Layer 3 of a small transformer language model trained on English Wikipedia (10 layers, counted from 0, width 128).
A neuron's activation on a vector x is SiLU(gate . x) times (in . x), where the dot is the dot product.

Input weights of the MLP neurons that the questions are about. A number n stands for n times 0.00049.
n10 gate: 157 -148 -91 -51 -63 127 0 74 -27 116 -10 -15 -142 62 -101 -96 -101 30 7 -84 54 -9 -35 124 65 244 -133 13 71 19 -64 157 -6 86 47 192 -176 -135 14 40 40 -189 98 54 -126 25 116 6 -117 -22 155 -137 -309 -160 16 82 307 78 26 112 10 -150 -32 -90 -160 -96 114 -84 -50 -103 3 196 44 -188 88 -32 79 -48 -257 91 50 -119 -49 65 -85 23 117 -3 -62 49 -47 -3 88 102 23 32 -45 120 -150 43 -20 -92 -102 -94 -99 -10 -111 -96 65 45 -64 207 -75 65 200 222 -23 -173 42 105 73 17 -99 -116 190 85 -88 28
n12 gate: -27 -183 -12 -170 -163 26 -88 23 -20 -181 36 -70 8 135 -143 58 -70 41 341 98 -62 119 116 -130 67 331 -180 -62 -104 -140 -74 171 238 205 -128 -88 -83 -95 254 -113 -277 -192 -21 -85 221 145 4 -145 122 -57 43 -98 -156 156 -195 51 -113 -49 74 257 -43 -89 59 -12 148 23 -177 203 20 78 198 4 70 -223 7 155 134 141 20 -20 -88 56 167 -162 -244 235 47 -85 44 -290 7 215 91 107 68 16 -15 -34 67 -12 114 -91 7 -76 -163 91 38 -64 -165 -97 -185 51 -29 -196 41 194 -262 -51 -55 47 -40 -128 -16 -121 31 12 39 -87
n34 gate: -195 7 84 72 -193 -99 58 186 -27 105 22 21 92 193 317 -182 -198 92 -71 -58 58 94 69 207 -192 -53 29 -134 -111 209 -168 33 -208 -222 21 57 26 7 27 -121 -88 -145 78 57 -14 264 -176 37 84 104 73 180 -86 -39 100 -171 -18 57 163 -76 188 -53 69 -225 92 -44 -58 60 112 44 82 218 -69 4 10 -54 122 80 -123 -26 4 135 -134 -70 133 -183 -100 27 26 -187 181 -108 189 -54 34 -11 184 29 -111 45 84 -141 137 -242 160 78 -72 135 -74 -275 -45 -44 -169 -165 -19 -197 63 48 173 -82 75 -104 -83 4 40 -11 -100 39
n39 gate: 45 4 40 -156 147 -7 -198 161 -199 -123 61 166 74 68 -151 -153 163 -77 -32 -49 38 197 42 -82 -96 -51 -53 70 -40 55 232 94 98 58 248 38 75 -177 -18 152 231 70 -3 -40 -58 -103 83 -120 18 -65 -253 -92 117 0 -62 -221 -95 -146 45 -182 167 -91 130 -31 259 -21 21 -129 158 151 29 -235 -99 -4 60 112 10 11 -111 -42 152 -61 -197 39 64 233 121 -69 4 194 61 -87 64 -96 -147 -84 -236 -83 57 -136 -22 -21 -61 -151 175 36 28 25 -7 73 -177 57 -196 -14 -70 -182 86 -99 -28 -64 -102 -56 -122 -46 -98 96 -167 38
n95 gate: 79 -70 274 19 106 -36 -60 46 -24 -122 -74 165 -163 -225 -111 -145 32 163 81 -39 -317 217 -34 -220 196 47 122 336 177 -37 8 -98 -23 -8 -103 -115 173 224 -76 -86 8 -123 -44 -99 -179 -41 31 -15 -111 -30 133 -176 112 207 4 -186 -57 -100 -98 14 127 99 -46 136 44 -57 68 -169 214 27 -35 15 16 -158 43 87 -74 110 -35 -61 -20 -167 -233 -38 46 105 96 249 -15 -92 -104 109 85 4 -121 230 -83 -56 -19 -54 -139 39 -33 -4 148 -244 67 -31 -124 -132 -101 -38 -76 283 112 220 -8 -223 -172 147 -252 -36 -42 103 -107 4 -92 159
n104 gate: 186 106 -91 -155 42 179 -3 139 18 -64 -18 92 280 71 102 -11 -138 4 -187 162 -62 40 -21 -11 -46 72 -203 248 -106 54 18 -59 -309 25 -111 -160 60 81 -47 14 178 0 -28 54 -139 -116 -103 -202 -94 -85 -66 101 -24 -227 68 72 7 -145 -297 124 25 76 66 -62 70 83 86 97 -164 24 28 114 9 144 -43 -3 112 -97 -128 63 -7 82 4 -140 56 -163 -144 -126 318 -7 169 -154 7 113 -64 93 179 157 32 184 -127 -67 77 -20 -69 -64 -20 -61 -64 93 3 -175 146 -70 18 -159 74 88 84 123 -90 18 72 -125 -24 98 -4 223
n111 gate: 188 21 -18 -85 70 -119 105 155 -14 -21 141 -36 -112 186 166 -230 98 -101 -28 -166 -58 -82 79 7 -3 7 -170 -232 -62 -37 198 -205 210 89 63 -24 -14 -154 62 -121 -216 -65 -114 -208 -205 -168 -92 -45 161 -108 -86 -53 -94 -37 145 -77 -255 117 -99 23 205 -79 7 -113 -7 10 -51 -116 -99 -76 -31 55 26 -29 13 -178 -182 200 -35 52 -78 92 -32 -56 177 0 -38 193 46 -152 41 126 14 90 137 -58 -119 176 -28 -256 -36 136 -26 -34 62 158 14 184 -43 136 -140 -111 -4 -214 123 -27 -28 87 42 35 235 -4 21 79 79 -31 3 -3
n126 gate: 31 214 -187 -20 -89 81 -85 -258 -54 -21 7 -23 -65 67 -119 186 33 -11 -28 237 -75 -85 -14 122 -91 -71 -114 75 -229 -97 -61 113 -141 117 -70 57 216 42 -25 174 -212 -43 49 -11 -165 37 286 -34 118 54 24 202 94 107 -10 226 -17 -13 -10 178 49 29 -141 -79 65 -31 -119 -215 201 52 -38 -38 21 39 -36 174 71 93 0 -59 57 84 130 76 -215 -98 21 50 24 -35 -41 -3 -241 80 53 55 -252 37 -140 -88 -157 -17 -10 -121 -24 154 169 128 149 -75 -82 107 -196 38 83 55 -59 170 -66 -7 171 -138 164 -138 -76 -14 129 17
n175 gate: 136 -82 250 41 74 -111 -180 -61 -104 -53 72 130 77 72 -181 -170 -9 94 -75 83 29 -15 -271 272 26 -76 -35 121 -18 93 37 197 80 63 -19 3 19 -137 -222 -109 64 -77 -106 193 147 -56 26 -80 -80 -6 -3 -46 -9 6 6 117 90 12 124 81 -36 -53 -29 -200 64 41 -196 -28 223 42 -10 3 55 27 27 48 -154 -38 29 13 -96 66 26 -6 126 278 -49 -20 46 26 158 63 -211 -131 -43 -73 -22 -31 -3 -179 30 -127 -3 -200 -143 -206 41 -102 46 -13 3 16 -158 -219 37 41 -88 0 87 49 40 -142 89 99 32 -123 139 -159
n186 gate: -88 -55 171 28 53 -134 141 -57 82 -40 303 178 101 127 -30 -129 105 45 25 -37 -67 156 234 -90 94 -56 101 -216 129 3 -187 -39 -21 -92 -48 119 -152 -163 -161 -59 -45 -60 -41 -97 -122 17 73 89 -156 3 46 200 150 31 60 -101 125 201 -74 57 25 -74 -368 67 -94 57 141 -96 59 71 214 -75 -21 -56 91 131 -143 200 -230 90 -15 -190 -131 4 14 109 181 -78 -116 14 114 155 14 79 62 -28 99 11 11 58 59 80 -7 3 50 -40 0 -129 -213 -7 47 -151 -173 334 -102 7 236 11 -205 181 -44 -91 -131 143 39 -32 -14 -7
n188 gate: 11 160 -171 -4 105 -202 162 55 53 -109 179 -103 -245 0 27 -108 31 -73 -7 98 15 31 -80 70 296 106 84 7 -69 -131 111 -330 204 184 -78 -46 74 160 165 8 118 -141 -23 -179 -18 -125 206 -198 -167 89 274 -21 104 -71 -14 96 168 39 -11 55 -140 11 22 123 188 -36 68 -42 60 -80 171 -80 9 57 -100 40 -75 80 -60 173 109 -82 7 -37 63 -254 7 87 93 -73 -94 -94 248 -123 -149 225 97 43 115 164 -30 -37 129 -189 40 -153 -133 -23 -151 -4 -48 92 23 0 196 -156 -141 207 37 48 -91 -197 105 -11 201 -37 7 -156
n10 in: 105 -139 -94 -80 86 271 -34 59 -111 151 -83 23 -16 -6 -172 -175 -106 -39 108 -133 74 115 49 195 72 135 -131 65 9 -18 -65 117 -118 -32 -36 39 -101 -160 52 -13 71 -114 108 39 -106 143 -67 112 -42 3 208 -36 -204 -209 46 -20 190 117 -59 26 88 -142 -72 9 -85 -49 43 -18 111 -143 -44 238 64 -113 64 -80 6 -56 -133 66 -35 -181 -146 16 -22 -83 129 65 -63 16 17 15 25 46 -22 -15 108 174 -113 25 -146 -91 -119 -155 46 89 -140 26 -102 65 -12 22 0 -9 272 248 -35 -53 22 91 55 3 -120 -81 75 135 38 51
n12 in: 18 379 -155 -48 186 87 18 -231 -35 -19 -15 235 -55 280 58 245 14 43 -76 97 144 205 85 26 64 -19 30 -122 195 22 -19 26 56 27 223 120 49 -108 -27 -131 109 -214 93 -35 109 98 -118 19 -136 -150 45 -86 240 105 58 70 86 -14 -22 14 117 85 201 -122 75 11 283 61 -11 -82 -34 11 -38 -228 42 30 -18 63 -11 -105 -54 -190 -125 94 286 -76 215 -131 -64 -49 -27 -224 166 102 11 4 0 143 -79 15 81 83 -221 -7 70 -57 117 69 32 195 -106 -19 -31 75 -137 -74 -132 -34 139 204 -88 47 333 -86 71 90 -173 87
n34 in: 76 50 -109 145 55 -127 -86 -108 88 -122 114 -33 69 142 95 -67 -46 36 7 -84 125 -126 -69 49 85 -29 -98 3 -23 227 -95 180 -10 -83 -135 -126 -49 3 -11 126 146 248 -87 -25 -55 205 -21 -77 -51 -38 87 -10 10 -54 -7 -20 -59 -112 10 -95 -180 -308 122 17 -59 69 -93 158 257 59 -163 97 -54 138 98 218 7 45 -196 67 -255 -36 -32 222 4 150 198 -105 18 -28 96 -117 -177 18 68 55 28 14 233 4 11 106 20 31 62 139 -175 -169 -188 -263 -60 -193 62 95 18 0 287 190 -67 39 47 -173 0 52 91 46 -229 10
n39 in: 77 119 -140 28 118 -182 -160 32 -78 -178 155 10 -196 18 -166 56 97 33 -50 -286 -140 -10 148 18 147 -81 39 -39 17 99 59 218 71 207 68 45 75 -86 59 -113 -26 52 -19 -74 0 59 -134 -32 26 21 -156 228 45 83 -132 -50 -237 -31 -28 -130 211 176 81 -225 41 32 105 -99 25 -21 86 14 142 106 106 14 -31 -46 -144 156 -51 51 -234 -29 -54 -25 -43 88 -226 57 94 3 168 30 213 -98 -283 -7 47 40 -228 97 98 -72 -49 158 73 156 -184 45 -64 43 -89 -57 -275 -215 133 82 -36 -143 -164 -49 42 163 120 118 -50 31
n95 in: 342 -212 -73 -66 65 28 132 237 198 -65 72 49 47 -124 -85 -31 35 159 87 -28 33 137 0 -60 -75 27 -4 228 49 -4 47 118 -41 -76 108 18 8 -24 -140 103 197 23 -135 -27 -236 -112 125 -293 235 80 -126 39 105 47 51 -184 -130 -4 114 167 90 138 -26 18 35 40 -26 -161 68 119 324 52 -48 -189 -133 140 83 67 -98 -127 -126 235 -30 -168 -94 -61 -41 96 -4 -15 248 -95 11 129 -11 -92 18 -87 222 34 -27 252 -163 -98 11 102 33 -50 -43 37 28 15 324 -82 66 -85 -41 161 201 -139 -50 188 -114 -208 -15 11 64 -177
n104 in: 34 93 -7 -190 -53 66 -213 -61 -85 84 -38 -147 166 10 4 32 -83 -14 -213 22 84 26 141 -188 -51 112 -337 34 109 197 -50 -3 -51 230 59 -69 65 79 -21 196 -39 18 42 106 122 -126 -94 -95 -35 76 -213 183 -36 -178 53 -108 -20 13 -332 0 116 77 -152 54 -11 -94 -200 208 128 -132 -58 -7 -32 95 19 -91 33 -135 -45 -3 -139 -114 -69 -41 -102 -69 86 56 69 -78 -158 -187 196 71 97 37 43 232 -99 38 -151 -120 -62 -59 -30 3 -27 -35 -10 57 -106 -88 -25 200 75 -20 89 266 102 86 77 139 27 -34 -85 72 0 86
n111 in: -144 145 131 -157 58 -136 -59 -69 -87 -96 240 81 14 152 -149 -56 28 42 -64 65 89 -223 -175 -23 -17 72 -296 -89 -50 -93 -201 13 -3 126 -26 181 -111 19 -101 -188 0 -159 -41 -172 100 129 54 -83 100 16 73 -195 -155 -29 42 3 -83 42 -13 -227 164 72 -156 36 174 -95 -13 -83 -170 -20 -134 -165 31 -17 6 -95 -29 -3 14 -47 -116 -7 -37 -57 -140 88 141 120 -114 -13 6 -160 -7 -63 -24 -49 -65 -16 3 -40 -155 30 162 29 -30 -81 146 266 10 -3 -91 -17 -192 140 -164 3 20 -30 -167 -191 -41 -24 -72 -179 -219 -73 107 -16
n126 in: 66 81 -204 20 21 -192 -91 -73 -80 -65 -3 62 -80 61 -100 25 125 55 20 -58 79 35 -161 -13 57 -14 33 69 107 55 97 39 7 156 -51 -58 7 -25 -42 0 -62 -104 -27 -69 152 13 213 -83 -141 -104 -17 144 52 106 120 161 153 -157 16 202 -13 -93 -63 -20 118 -43 -88 48 102 179 165 142 79 203 37 62 -29 -159 -51 -206 0 47 -44 53 -63 41 234 -155 -74 7 200 -98 -70 -400 227 -164 -163 117 -91 -81 24 -151 -101 -181 -49 -169 97 75 -13 -62 -119 83 59 27 146 244 -44 17 57 -44 195 -98 -7 -7 17 -30 177 -29
n175 in: -147 74 -138 16 50 -38 -72 113 -271 0 52 80 112 -39 -290 164 -9 43 74 -97 110 9 173 -147 -185 -154 -178 -66 -18 -95 258 50 -35 29 27 52 -3 -94 80 -143 -138 -132 -121 131 -19 -52 87 9 -105 6 -9 88 136 83 28 0 114 28 -31 113 -45 82 9 -25 156 38 -84 -67 71 -54 -93 0 127 56 -125 204 0 -88 -26 -165 52 84 71 76 -41 68 -10 -92 -250 6 -89 34 74 -93 -81 81 -62 0 -22 148 207 179 51 -65 191 106 -37 -81 -149 -59 -24 -178 -17 60 -73 -25 125 252 203 -74 62 23 81 -92 -126 -80 -121 -6
n186 in: 104 -233 -11 -35 62 43 -135 -165 -92 87 -122 -50 55 82 -147 93 -250 0 -21 111 52 -60 -101 -11 -96 -69 11 70 7 34 -199 91 25 -22 177 -65 -7 -194 -181 76 51 99 31 106 -52 -14 40 78 26 110 -56 149 -107 -144 135 92 130 7 -174 -152 -4 474 -113 115 -30 -56 -173 257 209 35 96 -39 -51 11 -99 38 58 -204 154 -237 -152 4 -172 -149 25 -136 36 -113 7 95 39 -101 -36 48 14 56 59 -186 -135 -50 -15 -257 128 -48 -105 -22 62 -25 -176 -139 -7 60 -33 120 67 4 -186 4 124 -132 54 -149 -98 -215 -77 -96 71 -89
n188 in: -29 -19 -46 61 88 -79 29 -186 141 -173 134 -45 195 149 -23 39 -132 53 56 -44 -163 -42 -123 7 -78 125 176 -141 -73 173 88 -76 149 131 -162 -46 44 -102 -169 11 -133 61 98 338 -68 -107 228 -55 -84 -282 73 -130 21 -85 11 -113 44 201 80 -17 -55 -26 175 116 -154 18 223 162 -22 -131 -219 29 112 -125 86 51 36 15 34 29 -199 93 175 92 37 -60 85 231 89 -161 10 -144 185 31 -49 112 173 43 -92 104 140 -218 122 260 138 156 39 124 -144 -137 -107 -33 142 -66 31 18 137 118 -62 115 147 -200 -130 -183 -91 -37 22 -4

Each question shows a token from some text and the vector x that enters the MLP there. A number n stands for n times 0.0081.

"an": 148 1 -78 -33 90 -96 13 103 -64 -110 99 59 1 32 155 -15 84 -91 -41 19 41 146 -77 -76 -143 135 90 -154 201 -66 61 162 106 31 14 216 73 27 38 -79 -64 -60 53 71 13 -54 -20 -20 -124 -72 -174 -33 148 73 -47 43 -2 -12 -109 -58 -65 -15 4 -21 -41 75 108 35 22 -143 -72 -4 52 -62 7 -52 99 -217 -249 41 51 -1 103 -8 -149 -102 112 -64 -10 101 59 -51 -107 154 -21 -157 193 44 160 -154 -94 63 -103 134 104 161 -33 90 67 -15 145 -156 29 -5 -174 -125 62 -51 -241 48 -31 119 40 6 -2 -147 -18 240
Which neuron fires most, and how strongly? n39, at about 0.28

"ed": 27 39 3 169 15 -159 -101 40 -121 -25 -51 190 -30 -69 5 -18 -22 0 232 78 54 -41 -129 12 -183 -47 -2 -111 71 55 -83 30 42 76 -244 -102 29 -211 -204 124 165 28 -112 -70 -227 3 84 80 67 31 85 -52 -68 81 -25 3 70 9 -11 32 -45 71 97 131 105 150 -104 20 -23 -78 -127 5 230 -74 -27 -133 123 117 -21 -38 -13 139 130 -103 -180 72 73 21 7 176 -7 103 -60 -1 -122 5 -42 -222 114 26 -126 110 23 -57 -19 61 37 -10 -83 -71 -49 -67 197 -116 200 71 -35 97 302 161 -5 13 -67 80 -15 -105 45 18
Which neuron lights up most? n175

"or": -22 199 69 -61 -43 -61 -124 200 -44 -130 -102 -24 -55 -196 -55 84 57 -30 -139 10 -34 105 -62 -12 -53 -31 -157 234 175 69 66 81 -13 -92 180 -40 148 106 121 66 150 2 71 -215 5 -109 60 152 -128 -15 42 83 163 17 -58 58 -31 33 -14 39 175 97 -120 -57 94 8 87 112 -30 157 -14 8 225 -58 70 -35 -92 105 2 -82 58 44 -222 -153 -109 82 154 28 136 -64 131 -72 -176 43 22 64 -131 -67 -36 -84 -119 -6 -17 49 45 162 -127 -169 2 6 76 35 80 -86 48 -172 -13 74 -113 -129 -44 -52 -36 110 35 34 -106 172
Which neuron fires most, and how strongly? n39, at about 1.3

"in": 34 -12 -243 136 18 44 47 117 -210 -53 1 -109 10 108 -15 69 72 -98 109 -1 -66 70 -87 -177 -58 -31 33 -59 -5 -148 116 12 10 -93 175 193 81 -31 -62 -134 7 123 172 -142 -247 -155 -76 -12 -33 28 -91 -47 102 71 80 -13 162 0 69 -9 86 35 117 51 39 143 -44 -3 -20 -4 62 84 98 12 4 -58 59 210 -26 26 -225 -6 21 -62 -45 -37 5 74 -106 329 140 -116 -22 -59 7 21 44 130 195 105 -99 -123 -55 164 86 -44 73 113 138 -79 49 28 -89 -58 -133 -4 -20 179 -157 -45 184 -75 85 20 -25 -5 -47 86
Which neuron fires most, and how strongly? n39, at about 0.32

"ow": 74 91 147 69 66 -54 159 121 -11 -15 95 -68 -109 136 -20 -96 -92 224 84 26 -81 17 -191 -190 226 117 -3 106 32 23 -237 -13 3 -32 -109 -221 131 119 63 20 -23 -101 89 -120 99 70 -71 46 12 26 -110 -133 20 79 -245 5 -14 59 -138 35 -34 -72 -53 33 -69 -94 51 -31 219 32 34 43 18 -87 -132 233 -25 52 102 135 -169 67 27 137 -47 -21 -67 -178 102 73 108 -139 231 131 90 35 21 -96 57 104 -99 69 -7 78 -14 -102 -121 53 -11 -117 170 -42 -62 17 123 120 23 101 43 71 -1 201 -4 -180 -48 26 -65 -86
Which neuron lights up most? n95

" H": -128 92 62 141 2 200 46 80 47 -1 52 -307 -49 16 98 98 127 -52 81 -119 -68 -110 -56 -89 -199 93 35 -67 52 5 -189 17 -16 -108 -19 118 -43 -162 -24 108 69 147 189 -30 -34 87 -139 43 -29 -158 -69 79 -109 89 -102 54 73 -63 -69 4 75 -71 65 -98 -87 26 98 -5 -108 76 -44 70 127 9 96 57 79 75 108 -23 -262 2 -135 -19 48 39 153 -35 -1 -22 8 88 97 -41 116 42 28 -39 58 108 -109 -72 -111 146 71 -108 -45 -44 121 112 130 22 -24 -38 35 62 -6 -71 83 250 -155 94 -24 -22 -62 94 -24 253
Which three neurons fire most, strongest first? n175, n10, n126

"h": 45 67 165 35 44 95 117 81 -135 150 -153 -269 -2 -21 -7 -123 16 27 -161 -79 -67 92 18 -55 65 10 -52 -69 28 80 -84 74 -27 -122 -107 42 -38 -82 -95 86 -136 223 -3 -27 -11 -40 -34 -136 10 -105 -119 172 46 147 -1 140 -34 -44 -37 -97 -35 -112 68 14 -117 12 82 -120 -28 103 32 13 201 108 -61 -72 61 70 153 17 -111 154 13 -201 -61 -72 -22 -80 -3 -41 183 -57 -126 -36 -97 -33 103 -19 59 75 -66 -130 -46 -17 122 -61 -18 -101 107 157 340 67 -115 -223 -69 -166 -19 -13 -51 11 -26 -117 59 -14 -85 166 131 149
Which neuron lights up most? n12

"mer": 17 27 -4 45 -21 26 -173 25 77 109 73 -94 -40 -102 280 19 -1 76 -75 22 -1 -102 -188 -117 -214 109 47 -30 -69 109 -47 42 -40 138 -37 33 -21 -120 173 -138 -8 -3 -13 307 6 -155 50 70 27 69 48 -109 120 32 -56 47 51 -143 19 116 -125 160 -49 -63 106 -92 -67 -6 -23 -80 -154 -106 149 -78 -65 118 26 8 -41 176 -57 135 79 333 -148 -53 -32 46 -51 34 78 -101 -27 -55 -26 -4 -246 -136 -51 -131 -158 45 55 68 61 -42 -69 67 0 -232 179 -93 73 -80 27 -57 13 9 81 -68 6 -78 -12 43 4 -77 80 -10
Which neuron lights up most? n175

" by": 111 107 100 -85 -41 -30 -229 -64 -34 -36 -29 -165 75 -116 -27 4 45 49 21 25 177 -66 12 -1 -125 136 -158 -38 10 -116 -39 -15 135 149 -51 -18 13 -202 -47 142 -167 -114 -124 57 -22 -22 -12 11 -193 6 -8 -65 26 -44 -23 151 30 96 -143 2 46 -172 103 22 64 46 -35 102 120 39 63 143 182 -143 34 43 84 -15 31 50 28 104 74 77 -28 -57 -55 110 51 43 -257 157 166 6 152 169 87 69 25 -75 30 110 -32 -41 -25 51 -155 58 38 -83 250 165 36 73 -137 45 35 300 16 -112 -65 -20 -98 -71 -27 130 -47 -193
The two highest activations, in order: n188, n10

"i": 35 117 15 -84 95 -31 -107 -3 18 -126 -45 -123 158 -27 -202 112 68 123 185 25 -162 -20 -14 165 -8 75 -11 157 58 -24 -91 -34 -79 -2 25 -9 -34 94 23 184 106 141 0 -97 46 37 31 91 62 -30 92 -1 71 -22 89 -56 -75 -59 307 -13 58 20 44 -10 -39 -10 80 152 -209 -170 -83 -3 131 116 15 -157 167 179 -103 -114 40 -29 22 -112 -89 -117 134 10 38 74 23 150 145 -106 71 -11 -98 -136 -39 130 -85 -23 -53 195 -39 20 53 -158 -8 -53 200 -222 -3 -61 137 20 72 86 -150 -60 -14 -142 74 145 -8 -121 50 139
Which three neurons fire most, strongest first? n175, n186, n10

"g": 108 67 27 -74 68 88 47 -4 -98 -113 -69 -146 -93 -140 135 221 54 -121 -136 38 -104 -52 -3 16 -138 -59 57 198 -134 83 228 -20 153 134 -25 -108 101 -86 -29 30 123 88 112 -39 61 151 74 -184 23 -183 57 -94 -91 173 -166 59 73 -124 90 -137 -117 1 58 -60 -81 150 13 37 25 33 5 -52 53 142 -116 44 101 -9 56 -70 -185 35 61 103 -4 -159 -47 96 -195 -1 -75 161 -45 78 15 -51 -34 82 20 -11 -32 -31 -82 96 -60 72 -85 -93 37 -48 -88 44 64 22 -190 -179 157 26 -117 -108 -135 -152 15 85 -66 -85 63 -91
The two highest activations, in order: n10, n39

"all": -43 1 88 -212 -53 170 184 219 -15 107 146 -188 -164 114 -79 -13 116 74 -18 24 -57 7 -66 -21 -24 110 -49 -27 -15 119 113 123 60 128 -80 -112 -89 -56 80 72 125 47 92 150 -82 179 -8 28 17 103 -135 -106 123 199 -17 -10 -50 -121 -154 -60 15 25 -16 114 112 -21 64 22 -66 14 159 12 71 -36 3 60 -62 12 17 -25 -90 -78 -47 -80 176 -115 -126 153 -59 165 253 83 22 -11 318 -41 5 -116 55 -63 36 109 36 1 7 -10 -113 126 -34 -86 -10 -147 -27 -210 9 49 -1 -27 65 -19 38 -105 4 -69 -38 -46 -131 183
Which neuron fires most, and how strongly? n39, at about 0.35

"her": 96 -52 13 13 -3 78 141 108 249 56 -40 -46 9 -19 176 -164 116 -41 -20 54 -86 59 -26 46 56 31 6 -99 -30 -150 -125 38 -7 167 -179 13 -54 252 187 31 -18 37 -13 30 -140 74 25 89 -118 108 -297 16 326 161 -103 8 64 -96 -66 -70 137 -156 62 127 -71 20 121 26 38 -56 -7 61 145 94 55 47 -17 -33 1 42 -16 -45 60 114 -5 21 -68 105 -34 -201 118 -34 -187 -166 18 57 -73 158 63 39 27 20 4 16 -80 -50 -24 46 -126 0 141 -38 142 55 -63 7 -31 -98 -68 -137 76 213 -106 9 17 82 -149 63
Which neuron lights up most? n175

" B": -94 79 -4 85 30 83 -43 5 72 -35 113 -174 25 -47 -23 63 124 -177 8 -90 79 -25 39 6 -189 66 -30 -6 -98 61 -179 -124 -36 -52 42 -134 -116 -303 49 154 -6 -62 35 -83 -1 172 8 30 52 57 65 19 -38 162 -77 236 97 -10 -211 28 123 -62 75 103 -41 -8 -95 62 -24 -112 0 -61 146 13 90 105 -112 15 -1 31 19 4 -49 76 21 24 56 -15 40 -154 -5 -11 65 40 204 -5 -57 -130 78 -57 41 -82 -213 12 89 -56 -82 -133 85 77 169 7 -36 111 -171 -36 5 64 102 181 93 -52 112 -51 68 -74 -27 -31
Which neuron fires most, and how strongly? n95, at about 0.21

"k": 39 117 76 -39 163 -24 110 4 191 -133 68 -314 61 -3 56 -98 108 129 28 94 -139 111 40 -57 -100 74 -33 40 -220 13 112 -96 57 208 155 75 64 177 -30 -119 32 -125 152 -142 -126 88 -19 -260 -66 -77 35 -177 52 -11 -41 -56 -75 136 72 -15 161 81 -13 156 107 -10 -84 78 61 70 28 29 99 -81 -188 -13 114 28 -66 77 -139 69 52 30 162 128 -10 126 77 139 -15 65 50 -14 4 0 15 46 123 -34 53 32 -174 39 -11 -3 -70 -73 16 129 64 36 98 -14 -67 -23 -18 44 43 43 103 -213 25 2 -50 -66 8 -1
Which three neurons fire most, strongest first? n188, n95, n111

"c": -63 122 100 -97 -99 -135 -36 -55 -35 10 -84 -159 -122 -10 -41 -80 20 -197 -100 3 -41 -174 -133 54 151 -179 -71 176 21 37 -5 16 53 74 0 12 50 -95 -80 -211 36 -11 134 20 24 -58 131 -89 -169 -133 111 -101 85 87 75 37 136 -101 -104 56 34 -11 -12 -111 55 0 11 176 -91 -25 93 9 114 2 -196 5 -56 255 -45 9 -1 -53 194 41 -115 33 3 -201 110 -75 -14 0 27 116 -53 103 -94 -50 73 48 -74 -2 -25 223 -134 13 -33 -57 79 132 226 -55 -143 115 -145 -149 2 -26 -5 137 74 -105 17 -125 -107 -144 -39 137
Which neuron lights up most? n188

"a": 64 136 -46 -29 14 -112 -88 41 -100 -130 43 -223 -95 -85 -131 -127 26 -6 82 62 122 2 45 254 -59 -5 -58 -84 150 85 33 -68 34 166 1 -128 -54 53 -23 -39 169 105 36 20 28 212 -55 -78 -109 -56 139 39 114 175 126 79 128 48 47 91 -2 47 219 -63 -56 107 -48 -109 -125 -105 -57 125 9 -9 8 -47 52 200 -97 -22 3 -9 -33 -100 -152 2 30 187 53 -48 4 -5 -32 6 -46 -6 133 28 -37 144 -32 -102 -19 -32 75 -69 77 -242 28 -96 215 -160 -80 -84 11 -52 -102 -18 69 -330 27 -151 27 108 -48 -9 68 207
Which neuron lights up most? n34

" ": 50 9 46 105 212 97 -76 -58 117 -8 -7 -219 83 135 -50 -17 25 -85 47 49 154 -7 26 110 -38 -112 38 54 212 -84 -51 25 67 19 -201 120 18 -194 -31 111 50 -87 -92 -46 -144 -24 -73 5 -20 4 69 -74 -51 -58 -72 214 -60 18 -145 -236 248 133 -58 58 -56 9 -42 89 17 -98 122 -72 301 45 0 -26 57 -40 17 -74 11 63 -22 94 38 -80 -42 64 92 -58 -81 67 -36 90 3 17 -25 68 -83 117 -30 -32 117 -63 37 -48 -19 33 -187 38 -27 -3 -12 174 -41 111 54 53 -6 24 129 32 -130 24 -80 16 -74 91
Which neuron fires most, and how strongly? n186, at about 0.39

"6": -106 -10 -52 -11 11 -13 149 -44 -9 51 13 -115 -69 -150 -5 152 28 116 -33 -249 143 -9 -115 153 -76 -143 -56 -6 12 -31 69 -109 49 52 88 189 64 -91 -118 3 -65 5 -122 95 -12 61 -8 17 -83 109 -17 -75 -69 187 -5 -347 -56 -34 1 -133 14 -58 353 -73 -14 -31 -150 -14 -21 12 7 -88 82 20 -78 44 -20 13 -6 -15 73 -19 -46 24 -59 85 248 -35 6 74 -67 -35 53 25 123 -16 2 103 99 47 117 -15 60 20 -147 130 -12 -2 22 49 213 106 -11 20 -50 37 86 94 -12 -3 -128 -55 -50 -73 6 -149 -21 127
Which neuron fires most, and how strongly? n39, at about 0.22

"-": -49 -34 -52 114 49 -114 -14 23 32 -104 34 -138 52 -10 2 60 -44 8 -66 -110 118 -66 47 159 12 15 -34 40 145 7 42 68 72 -84 -11 -355 -3 -349 33 86 -26 -20 -103 -47 49 -266 -64 28 -7 -47 151 -150 -86 19 88 -8 -8 -8 106 49 58 -18 -7 17 101 -54 80 -18 -43 14 19 -66 213 -127 5 -71 -13 -77 -7 -22 52 113 27 16 132 38 -130 91 44 6 58 -275 -73 -181 143 -120 -51 -55 169 -30 -95 30 27 17 -103 43 -84 133 -29 131 302 187 18 106 -50 86 -166 4 -154 104 -33 -153 15 23 -14 18 3 -18
Which neuron lights up most? n104

"u": 95 57 88 153 137 -43 -140 -110 -115 -89 -138 -30 71 -11 50 5 20 190 -22 -85 26 -5 -14 108 -247 87 -6 9 -49 -29 45 -21 70 -72 -157 179 21 183 38 19 46 74 140 -77 -117 56 -36 96 165 -18 149 40 53 80 25 -8 85 71 -59 -88 115 -119 37 -17 -101 19 -82 -27 -57 -58 11 -57 224 240 141 -95 121 64 -147 -70 -111 -47 -11 -4 -109 20 -10 -25 114 175 169 -12 -98 174 72 -134 -19 -151 29 127 -91 -80 -67 52 69 128 31 -73 -92 -197 171 -79 -67 -161 40 -71 139 28 -123 -75 50 -333 -92 133 3 -168 35 43
Which neuron lights up most? n34

"en": -2 -41 172 59 148 -50 76 99 -193 -215 155 121 23 -107 144 269 30 -77 61 82 -1 -2 -183 2 -184 59 47 34 -59 -30 19 -150 14 40 -196 48 17 71 -238 116 -81 -204 -131 77 -109 7 27 -95 49 41 -168 -28 75 159 -79 -102 97 -56 -135 -20 -68 34 -22 15 71 233 26 179 151 -112 -41 53 192 98 93 -119 16 173 -67 22 40 72 -93 -30 -104 150 52 67 -21 -1 -30 67 -65 90 111 19 36 -9 227 136 -161 -59 52 33 36 50 -82 -7 -17 -56 -45 16 -27 -31 64 84 -34 -46 4 -173 -48 96 28 -48 -119 -140 121 194
The two highest activations, in order: n95, n10